Layer 6 of a small transformer language model trained on English Wikipedia (13 layers, counted from 0, width 128). Numbers have three digits each and are written without spaces.
A neuron adds its activation times its output weights to the MLP's output. To switch it off is to set its activation to zero at one token and run the rest of the model.
A neuron's activation on a vector x is SiLU(gate . x) times (in . x), where the dot is the dot product.

Input weights of the MLP neurons that the questions are about. A number n stands for (n - 500) times 0.0012.
n2 gate: 531383296560688507431293707503686539373640428324570553542340542461589259509644630496458539300549528450812503687415415539475304431536372450468496451367448465052269635464391489416462529500347547553449504576384507459518773365390523430530387563456454551541510417451395583349448331674265570511510497403507414472507586382406447507416475462371497592521175340611655689652561456424575598425462
n13 gate: 589496464372700515302851310479658621564476573295240480575551532328486628439658354504590659526488353573580662422560753472650524626616477316656393346492445414500548480256469400571740448663542717736516496799457415523620456779588387335371341622659564642489550536741536388622555286500360627484570465648571667503706276243458421346708331407531347496556645535648576654647393451638532586458622
n32 gate: 367589529665410369520257254525475534417439568344352662218671562738370540443484426445618608407512616605595504439474455360496357272425662657521496436627222590472683467500529508504496458309684559492479500484327529440675613682558351639753401541536347424476408493306615504368537092333396430199524186431656365519534617670239512418571824504639586737728471198776516393624524453477737631429512
n92 gate: 441682435419452492468686318351605687484251264335754749584528536520339540322407334592548622557484468409484606337370593545456504409586601619300455416240256544540476568794379856660528557264500504475300447508423446500655393710382523721597492456438565378147480456561593706496448504528398419504420401576538386569455458353562480250562649721604348373602207540512403407691711425572716552224604
n147 gate: 583632446548420555609473496591439393458469604309389508458454880523580455460385830540523488384668619370496515451664565696688500461309452609717396470409367545474628542674611434378432243241307297477547620289408288474558766335546310679596635660610531604418675409458714286289671454504387462442568395685544259480293388405401347362489466429276561279542481511424533412592655528482488534563355
n195 gate: 254572281235355530568331417476639643298362485362538570313588500313371677360562616404435353413527539472492459401555569647473546369406500621773523603431321428580636618597657383401780269616231677227572551458311591280352696594566412443693411492555353522664425433446585606408584716428422477272515376367500504291432260541518488366636523564469576562457542485390563654477403249442659550563462
n210 gate: 322519440493575260548372837596647563565357192545530729384522538511541526500500341414522705357534466554511515701433319583436214481462359471832576617665478481791405571546436787414415619428621562580286652511474349463645369718508471635602477440341371610562456579557541552402781549466385591659519614634507397478475596561333331481670560507556537675204418392407558410587624438525660526635339
n236 gate: 528809331508380535627504496411508440435621374407331488380660524578405346305294548588668423511508455235504492361345613443561371284438446435667026441360380588424667456639528668456662447512633381410346410345407620328357776409585350713566601375527476335406668346617593366359648322396475403322364295599504420321586550508302480440705263555416516288557548620225578641553699442618312448555500
n248 gate: 493438596409511667645529630230334377481559353518150485196474500847417388519511448458526474420504574447526655239497415674434416553373444468653370580573416646726537649549522717613562579522597662500519396623699293429616553388426504647486570419595541414414482554611474803430621411427418507629325504482479334529500584292514500390585441511255606478352657544536348522285386721416593540745401
n263 gate: 363534146522523515496508286449496522523457542531283504662647547256423694399621290375423574404574402329716390316611535484558446588623344559555422678473820612442335308319539476616324472285353540551484614561426253594484448408563385423399375697433504738421379461660632569492500228600457488679519451561198547461580401422616504364749609348430461453441577781630294488703372363603614504702512
n269 gate: 404730492251438702351586737383586565453481542504589437562361664378359190483578403516527465493453508824551519431486621516367531612433444151634441655202396219419661315504391429512404583272576421626492638462243484443666472489539370302631574675507618572564477479285430450391477625415382644465412252561603621490351334567605317733526663584349469480578543863681489516531530565382472519635554
n2 in: 660485580430610432612546639492666557472421387531362537604555448469392563497608574246655494599497408462478407506623537518669445582453271418534475577585670391452509649503466320543506575587542731718354630506660563577342606443568424479397475445691497589324423698515506497607476466345444546577433746533634708466557332403547423423397457563537618419481530448500450381546464551335460448547662
n13 in: 729515607599500668671304402448611459578755612704678508441478496466547616728441448681526560532322548576459507591331541560533382489726539609463347622588434522269227533470581365467405538448496477361469354369526534486643625409407592518807422367568470540529514578519281580526570715452384444556613344445535253422300598560553437615170640706467405395452500236387532456563525653279283375403386
n32 in: 441520401503398688432450614570583377640467603841493329503283194577485467655600414720434607509560360629467416471450437467666467527355586456440517351312582523457446667463470369523386601410519358349445530601457547474540730321360566579554500398363597616407551385500295370381572636464725560420395610415597463566540578532455689526402626435309530560467516503657519467480631507353279497363573
n92 in: 252635554514493552539547426551500590853543549348507566522432453537196553478500453522346522442695587519522454354387590471435381489338420418350467562418607486361431404416137617568284537311679537555474602589272637273303412567449259554542573601306500542398546612297666652384471294536255685344550585649435456598614503303590399522548633556471618518518500396561615392627395474575617536531669
n147 in: 786545605550325415432487670434428585467552335418477324562552470696533413525667539385416487416595362336556541477480667484467422470500462562533401475474795228458424471536503573552349447586446290536554507452457594386639420429582575432541645653271507694475424613595500481516500539616599444336739353529327439357387506594440588500531383321474299381470516558677575552539535507611741601364422
n195 in: 519539523456539446429655354468375427702651638382421557729258622573649665608751507630386745494605503449669301597576510318639677568400349384683540440549497523415304454410464550402610487460586349513541477584454540621467403474417560490433639667415573378327532560566589500493229332533403467533607452545572404607448653475449464559487355561516415300361497637669456447633576585603440520487641
n210 in: 628410500635465381642436600444341719326444418320560775468444500493315455445649323474598752376504465504625576601453426426330409558349409607611387439461409699542411462479539414598406647343562522486536735410387475507611352355656520486456330588327578527582545529458518555440426514430360535557343718667376775551608470530341542662736454410535535693283370552336429401379466529303543381333275
n236 in: 535325714694489617335600486522668560309215517514546663571440346420536395438486604715681601737436432386601490321548525572493528474718620527435496373443418648377345447395407424475556417428590580594633435377450467711504602395666671454514518553455719385427361507647268724625422375655395461532546399486256369524513432640692507475408528633376362496723507217616572450529303482429478535290489
n248 in: 480639432471493389427459424601443538422493513524800346762537463438454530591388544616507439503476558351602309460410527561581308628373519539630537342332406584390507376285490517591487596350516331521399462384473607493332534477708506402497738587322286510274638525307517434510413426510363388497533629463404490455443609636510311699561513645480306480585383426410623439293458136478527497484718
n263 in: 552534485438375827564428706618298546392283452252763450398519424608376388362450553583648638597698458371662645436411439477500618484356339496623534780504421534621408700450211539648526446535533574477733396519424598286357305582462431656379584568639581463415663413328348522374735427481550435649338515414442636460195446434471618348456504612352364631523538644248669565546592587370542401357602
n269 in: 470624535633708580509565736742443609320509551234639540309561447659855637345644469745444289624325741464553389693562487145544391406456717608323443440483335630466571496637805540439753513562161545363482504586400629690425433633491579604504452370647390436411445460587539808408561631319677338461603722315264660497683624546730622509337417577517643504359587366590303674346538667681271249378465

Output weights of the MLP neurons that the questions are about. A number n stands for (n - 500) times 0.0013.
n2: 452445449492535416328500374545370410655639645503511452563691489542440474403590465614550440513500623446465594437497583489512519534431542461640482560471503673436514454534628411412566500638403392569639319592365463457601275500368601453489660509518617294565428442542745536564514293607480447533532543558536334586448578535465582382435546467382408586558459630408450432359458416606363531458377
n13: 587480573394690436581598561697405596463536623296600315550465515532533576360711487440550497615346412572426489500395506587725570427579564362567433652613506506356443540465451392491688305630456674290286395440469645548539435368484540446481515545500444542558585348430340561702494640449662438632442398482366423146439490347541618349421711512477548497483562421422582517505535552428616487674665
n32: 491557631628480582497491405438574553465557254689618351530571404408709552470434519475558665668633479584397487656343460531391687421385467497381455648377512229594418450548636689458483401644500603470514631532421517672441349491485429398459374491453492543318508465505434454397465524503536485468612541535503631346468519572475331547494561363516399437550432425412494618539538382489354573462701
n92: 365414597370530424503374546572464465706670465535481491584358537556492375410533460435400426547286437576642428389373402630480483531476402560590517354607655513404617512412453144500360537461452464556574630506632518514361595303481568338471363520517464627704703633628280318555582630506481420448428583525444483565316588579436449562448533413393417422592656563556567589503598725723438613666470
n147: 622470603506341408351403447374362611415393385338557503572494431552461586466559586497612341549472621323598441339445520730614564389424442488391369607453443518489425562474652680460520569613567509673509370668393421379386620632509591505382522454455528602412352557592595445545403379585479475572508458406427543495480598444475374503767370410744413512495567517583622612552447485623518503631513
n195: 478467372572373638490551639450414450487481462473579534483558553540659482357597532509539449362528469583482512623564532492503667448595463532585412482541519464690532359547433453591420243535357475444495565532604469544461457486514497535603543500438448475460438399482388650313627609465502349466531494497479518209481208585352492509577362558335352467490583649540540495409617240495490420378549
n210: 551602637466469556589403351602612568594564690645689412615400509600532428623466574345433335511383534478475441451608565486617659513538466541492570627519422353480595543646471497503613385652483441598584390650431560476475491427530412519710519460702492654376500482570307579398358442412490594392517640447702281621558525460452635484428463555622539454693612441454415471317653661607468528393500
n236: 419492619506417488556470487567725587536389511434726480536533405391500489550407520605452452508333619489486503549531367596529634461624531512432576329469403475735294514621672439440599332556671416525523467440503426655575524412758436613610662350510432677542456331441472580266301668388510308381567447580465551383509481480406452436500540558391583509379563460544592608553436562563460482302521
n248: 676547468482491248491408546411455599447364553424782304623545482331663408648509606646526369411497497579536471562388620215670514478568617566584572323500410605470568491550623663662512377435530470369460570392417488572412383497615695385510530530634394497532665405503536648664513507506386426402428440317362496451428449582615412284310476562297669396457444557429594431402479321521327475513560
n263: 385495494430489482290455590591530479505298442472448511491495492418415505361597406457359482503479369371532443456443447517603635507530226581374469971481618474565464396512520495486389475476441612415434520503557440536455528477414400642341340479340373645511495386548512579546574401552498443518532634613346642059483445424614549383546609419556411317479631430566518564731372518584454434603471
n269: 503608500689700450449582474777518756468493560363493536358401460564908609218600423712556469510380493522646628623199564490405556548682728679542472304612517461562447475497558431362527666551426532433487353365559503478460493650452564336568458300522513388417534770445556638500514651568431475475458528537618450407346635546542662319164392490378610360491690334397507546485513696456381426366506

Each question names a token from some text and the token that comes next. It shows the vector x that enters the MLP there. A number n stands for (n - 500) times 0.0032.

Then comes g, the gradient of the next token's log-probability with respect to the MLP's output, scaled to length 1. A neuron's effect is roughly proportional to its activation times (output weights . g). A number n stands for (n - 500) times 0.00076.

"ail", then "\""
x: 636566588433550588471512392566513313600233345711615307461543625840548629470479504100563475436406441139456508616531433240718493556514505627629535668416563540435559437598709767720308261462496740394708535434684585489647684432552506310472693394596434409640500628531558568355453720522590488517589517568391478530430589763587473505516676412628639568546602529499476439421563390541555555525463
g: 635553520542410347552534536531606626519544557613635238368322522748488514605353619515712550532568390549468639436389665556400275416594524507341529536533493562457494502572599406306479415390543509419432886582588700511702735571585432551399428278516506456234536431521569367437526653592510221379547618620488606581646339503547541541584551570382391371678348504423273499336546767358385442375464
Which neuron, switched off, raises the next token's probability most? n147

" were", then " 4"
x: 465446516538357472583596480382612258498478426585518473571453479393267516513545469543598557484528443404495541522576553427441597428478487486519531610556546472512461347357419523335558545307488421637471488580591445458436544515523481608437562461473405491552537597604529405383422495583491607598566633657494328625542453444502541398834295451578535541601439597522479440499457590503486563526549
g: 599480586656512292447365314472514442311439439574455547781711552443312492645406348531500418556500527560507444468377506736477546663495461443252604353343313684352566510403572556678391419612873401473633582401691507381409520360543357502538600197460420490510345405433375507311661387534386523271525475514271492493523432559414522466572369457361322413676630275558614512382531590419476483526435
Switching off which neuron hurts the next token most? n13

" the", then " death"
x: 472565508491513444553502513478551318580398432368514503614465441356281497508518478446291517485626577479587501515541485511504467436518518513495486351536457576550513514534419508554524482380527682530496399530484482433512453538618445472377522649457339564499469706469602503248436467555486630502523581555544643634517415459477524543652478385474533520493465565622580516486494528523510504545569
g: 531287614516598615512634625454272515501434572417691186636469536476548563429454437672449512232530664614564567513355549501611372548373404548712769509451423415611594644496559491660464562498356581589406360581385609478453427486604716654465440480486648510604445437598368577649624380770639327645478426470465505462485454319604404584205416327674532384624452267710427503448588529550591611763450
Which neuron, switched off, raises the next token's probability most? n13

" le", then "ave"
x: 730354443528385530464423666628471282631499267518391469512510497627640402444561438503425442481551508481677640455623566459459490594474461582766465621512590442436587555548476621501434545500422558710744655505353511592411476415491522610166605454530708498496634408336718493461527486561582424767612594462434648556390388421483540303667332682444550459393693296603538455498560756491491660543576
g: 461629561649696710619488463457426378451667604629386463649532609566547548502421327570461354501400394372696551466481496612318650396426560527456762647249509626529527374511532672535351746405543386268400364424429557336569594667675482419463344442606390451549459529464415689364448699658427424632850377508505544586521494624596542640639507425425632550298545469555593269550428585662363590721502
Switching off which neuron hurts the next token most? n248

" it", then " more"
x: 292448354574431508504474530510391312630419444565530677466489499560599353495396504493453499340390550562539503509596503530518570523717448624401360563572481564482442760298319426446437740543325563542336455502293487443464461511462468441513576261527216404505251694361671653675406472807580283735428539603584423577569444528473549421879449507444488624386638603469346490510510538478485483496541
g: 391520595555550579634566568557537411468747436422634387439603373469647616427453270400441463477458452697433520539412347343310836513248316653614624556504399501398462495475462310667660503449621514502512559451529426602718585561437321463659485482574363637557507638538185579399317677671436505342483347455538623490490505649477654453502632542759376208602563476479368469505510758457491637662538
Which neuron, switched off, raises the next token's probability most? n147

"og", then ","
x: 456533698482358514504557286726308416425598494481612459588604435469680433460460533898478431468453572392566442618612470411354546308904664440433325614594454362451584489719456593496517515594361433407446447454545526492688311294539543953530465605355484450418466539311638468569516481598534363427581531487346336507406634703554419585465504511418380407474631519509460361501474637539590387604631
g: 643656583502378562615620496481461638924477594364395611560399618543527487445546423415892529314456491340458485562481589749546597512422483508456435567503514721531468570584439310451553613613485393421498505569619527444526539421557517386568503586691402650560497477501508671384486537490405186512622650757345541609459424402440459410298486399349379562261535496393442536615293263597467789485328
Switching off which neuron hurts the next token most? n2

" imp", then "oss"
x: 458367435405457524593456453674541290482499557534470536485280388541701424473475556508357335514505458371336516595626356408410585503491451537526344751442541672511256383533380461638524442627523539383358402378489516422630438567657567633320538444605490481491431339411495423537538417293428600688453433431411401551355493381441566425551438593436343474425563577665306483366396503516560427530395
g: 363215506592314409453552603512531505313769432460424469570538553686521679501543386576486522542560587576528641511690529520680487763404509596394607467330393437607517555497486493339477479518466386577570601775337325382599505510576614644411577551562597772686401354548481455495465656398562625560762340556557595522491522491651773614456356385382513743707422468326501383417610513213539384608355
Switching off which neuron hurts the next token most? n248

"P", then " B"
x: 427747652472307565581481358690359327437444359549515376457420343363492478496513488397470260491570534303500537615595558425290704361509532676595337723533568632428626455579532511482569400550480390267638437301461566493481668598497601492505526422499405541539593444454485436383614469497426393324542397420437356563452535500529506210518572405483569449564732619503533627388542601544421455445429
g: 699582528508426606507463588667727402457561506590290549538695489618607631567434642194650577718519585480444525646442567457542386630534530519458331425413512355504604584679519712591426474553457474489639672477472517570547402339758424645547176559406437624478410588390610366543531592450323433236336568503659506575551644663605503784440488473561552449566456350292719569410599702461489719635490
Switching off which neuron hurts the next token most? n195

" p", then "amp"
x: 480411387452400522537395392833531298544533556461472624414459428389359456476586367511540398508472514438584471519632386336479819606522394561562558732590616783445517483509425617492519371504586553449613384373439533490278534451559516528185557473562417404485607188558390444393600488504441527558379509445218621504464538500496563478443460418440398530573534514494423561507438551463514423623544
g: 581593399404462527303471559632578698629583534293679353605576365545507567571339549420517511534555381562446538518493601568480639435296422475472663530523466369474197489808428458583345524574693656399673299810475553671436547375570367546402495433532389494587313482693475608478403574638403282447390463567592595463487490591410284471490242431578468369554488577375607204311663659498364503346392
Switching off which neuron hurts the next token most? n263

"an", then "ch"
x: 635600569552413523386464373680449351586403579520533433503601458561750554494446541661475314560572566355542155550533370473202676485609423467347603537456466516609651399225615554584495404521489452354609315616479548416459558517322547732446456586500461340445339713612429409344543595510609547226510364377517430569447574580628603460671451493533537499632395692687489385566546534372509362349495
g: 696529407480561584380593634480323396492423398567543595377618438526493305462378454598650573614521587504538314426387283468467470367656456497445503453330464332486399782379474556415534360424392453577605364560485397591420406570501693645240874334504396526498551471356462481300452558442345634460339389657450570360454266524515668610403265550157675536475507363411540605574491716356488542367540
Which neuron, switched off, raises the next token's probability most? n210

" he", then " held"
x: 332457462535426483502610462490484293503497656499655648412484396620536379504624498377380651454628517460737440354652470631556700408554459652616642745351318435411350621333573445591503492424305569531395539540480606551509560427606557639324529395555400461455513510429610497443516464603502313834411802589534466558461338458427473365611347502457520540489503565636396498596572595438464479524496
g: 420355497586431552656635707514753394464613395713695466344394505270461565539377706561300538309662605400637543355595330391254357692458613414509609463507513393391446796339369518403625502352503506549400473445541563403699581582285543302681533224462490589469636472591602453480440547438679711496413460339492449526587612389441406518446460586564493631723642393438552503688468490506547548487653
Switching off which neuron hurts the next token most? n147

"es", then " all"
x: 375449393585504476363505632640497512460605576548554527581488607427641726534495363530726611553563512436517314380616307371421353614538463630336423600383514525439534425497359611438436620388518413590433485531309295623631484533293461603287533598486480537546471949556546642572506464677359295635483634379459361555503507422449534666568611590511613465376386348538347386491411714472580414513444
g: 601400600280802652629295393559545514576655479612560589517580525409470505228483458474523217246477400539421369327584296709444433416551530618373532484262527203349463267443445489594573610452664424538457588424661332574487633525700495586645459438645340573525545602514480749402451455347610488479660593570402496597522626523302433311589562585331384524661523450563457543547525696639450590522514
Switching off which neuron hurts the next token most? n210

"b", then "atch"
x: 560488469565557540410486602775429415426564467502440623515432401467642657494383350546378514476457596303523408453593475429234305410617621549698585673517216561594419300477698652444490583242375328400372357571541555424794430465615530766433538606472515653505577464490419482371628446467422691563458557433289507549284547609513548509499570399458405418444749442557493505527435473470639438493430
g: 762510729393478467577486454531729475373560443431797598528347526448245461585479645669738525422380442600527492635630551621416511595551595491666696445612495682575627363497506612474609503595341694509564511414573453650260599582447522794435524549532406553658430456499353553522477444301463490299374377377478594450533424430607625522308433573435614579807380433475489298415413723307662475380540
Switching off which neuron hurts the next token most? n210

"s", then " before"
x: 449544537525503473449506486671520373448507648503527549599613594385613682519728544418572413444476455711590027459577441443430465476567385442432481687404490454325423373532383536513524585467511369625509457532295474562218580549298628605432452670516465574521390798663399657424526563500405460469506414463511566587557455414453540523624478486503517346562337459361538393491511618449495407504442
g: 499524417631628388508636363425619365388653640556455410544247642607544395622392593340430418334477464648417586633517288811691312533440332602370447483534469604452543500622557336433483393658527346547561337619536599538565433711435411360800612660385414493473554536459532587339452566480533570569671482463562586552475601484470458487197567491668534575509352498744389620367626804446603316551692
Switching off which neuron hurts the next token most? n263

"\n", then "\n"
x: 483577512474462480503495488442565296521430453466483459633483559359098484600429473484453584412501571525511480579591441515516379467527484509469460801473469554561503429486473507540438539384643590539501405502518478488554453436615420424375500562337478542500476569496499451438480497591447567434506561550569558586481382456418511574642540337502524430582498545611634517529505451493547519516540
g: 475414314455554613306262437627475539496508337685589552556340531340389436707483531428547403627471446580563520298501397540599430435394470241506524244583595420513460462254328405511716625459338289560332584362517541534581561336273630332556600608629444704579300480599522488518594542613502451620494628580532555466507407440597398749544680361428399552490515721574384350468745336555703556698431
Switching off which neuron hurts the next token most? n269

"ang", then " from"
x: 454661498433308431524355465687398393620445582577481333580695552543678660478469475610473267505431622315525343657538709120285530453675526461480545612593357440568645375424543470553479326492453479429234375590606645448868535542604567600405411530485420383494549811536365416467427491376688429452665740620353425538412571605455477429418508477414547679415692604533428434479614382508507378387439
g: 567442491537496557378397702322830384616682618588576393540515386527387590543472258558427297649343397508694524451327481619620586533517509585449445572563703485759491554698592363322548407484503522411485700399613251561426547614450421629403389460694588709389367529543611410468430627583365295468755337440456410691508645454326426623581357520514324494529402610655343585486479407682599586513423
Switching off which neuron hurts the next token most? n269

"ron", then "ym"
x: 599436493438363369405448456687372336375508472377613439568582499677530671467502484562427465539454404584483231568491694492224604347514501493455610653462492446551665580536578646488562356558330247413388332518499418330389569402623589384508452423674356103467468637578536594741503579415650540494464409647396415575428477423434621354560625463387499483706291516474518574569334413530492589398463
g: 566539466510451597336566381460338418537461468568548601316706605290440569440643420564638711358423538365527664542436676449429379210280366636320382405479634488452421768664581577616666475398548455603585372391278351497443444514369693497457695534496334537529304518534584555430485500634348339629299484458509475399634532536403493598439518497471681372588487433576603533833535245280650419517544
Switching off which neuron hurts the next token most? n92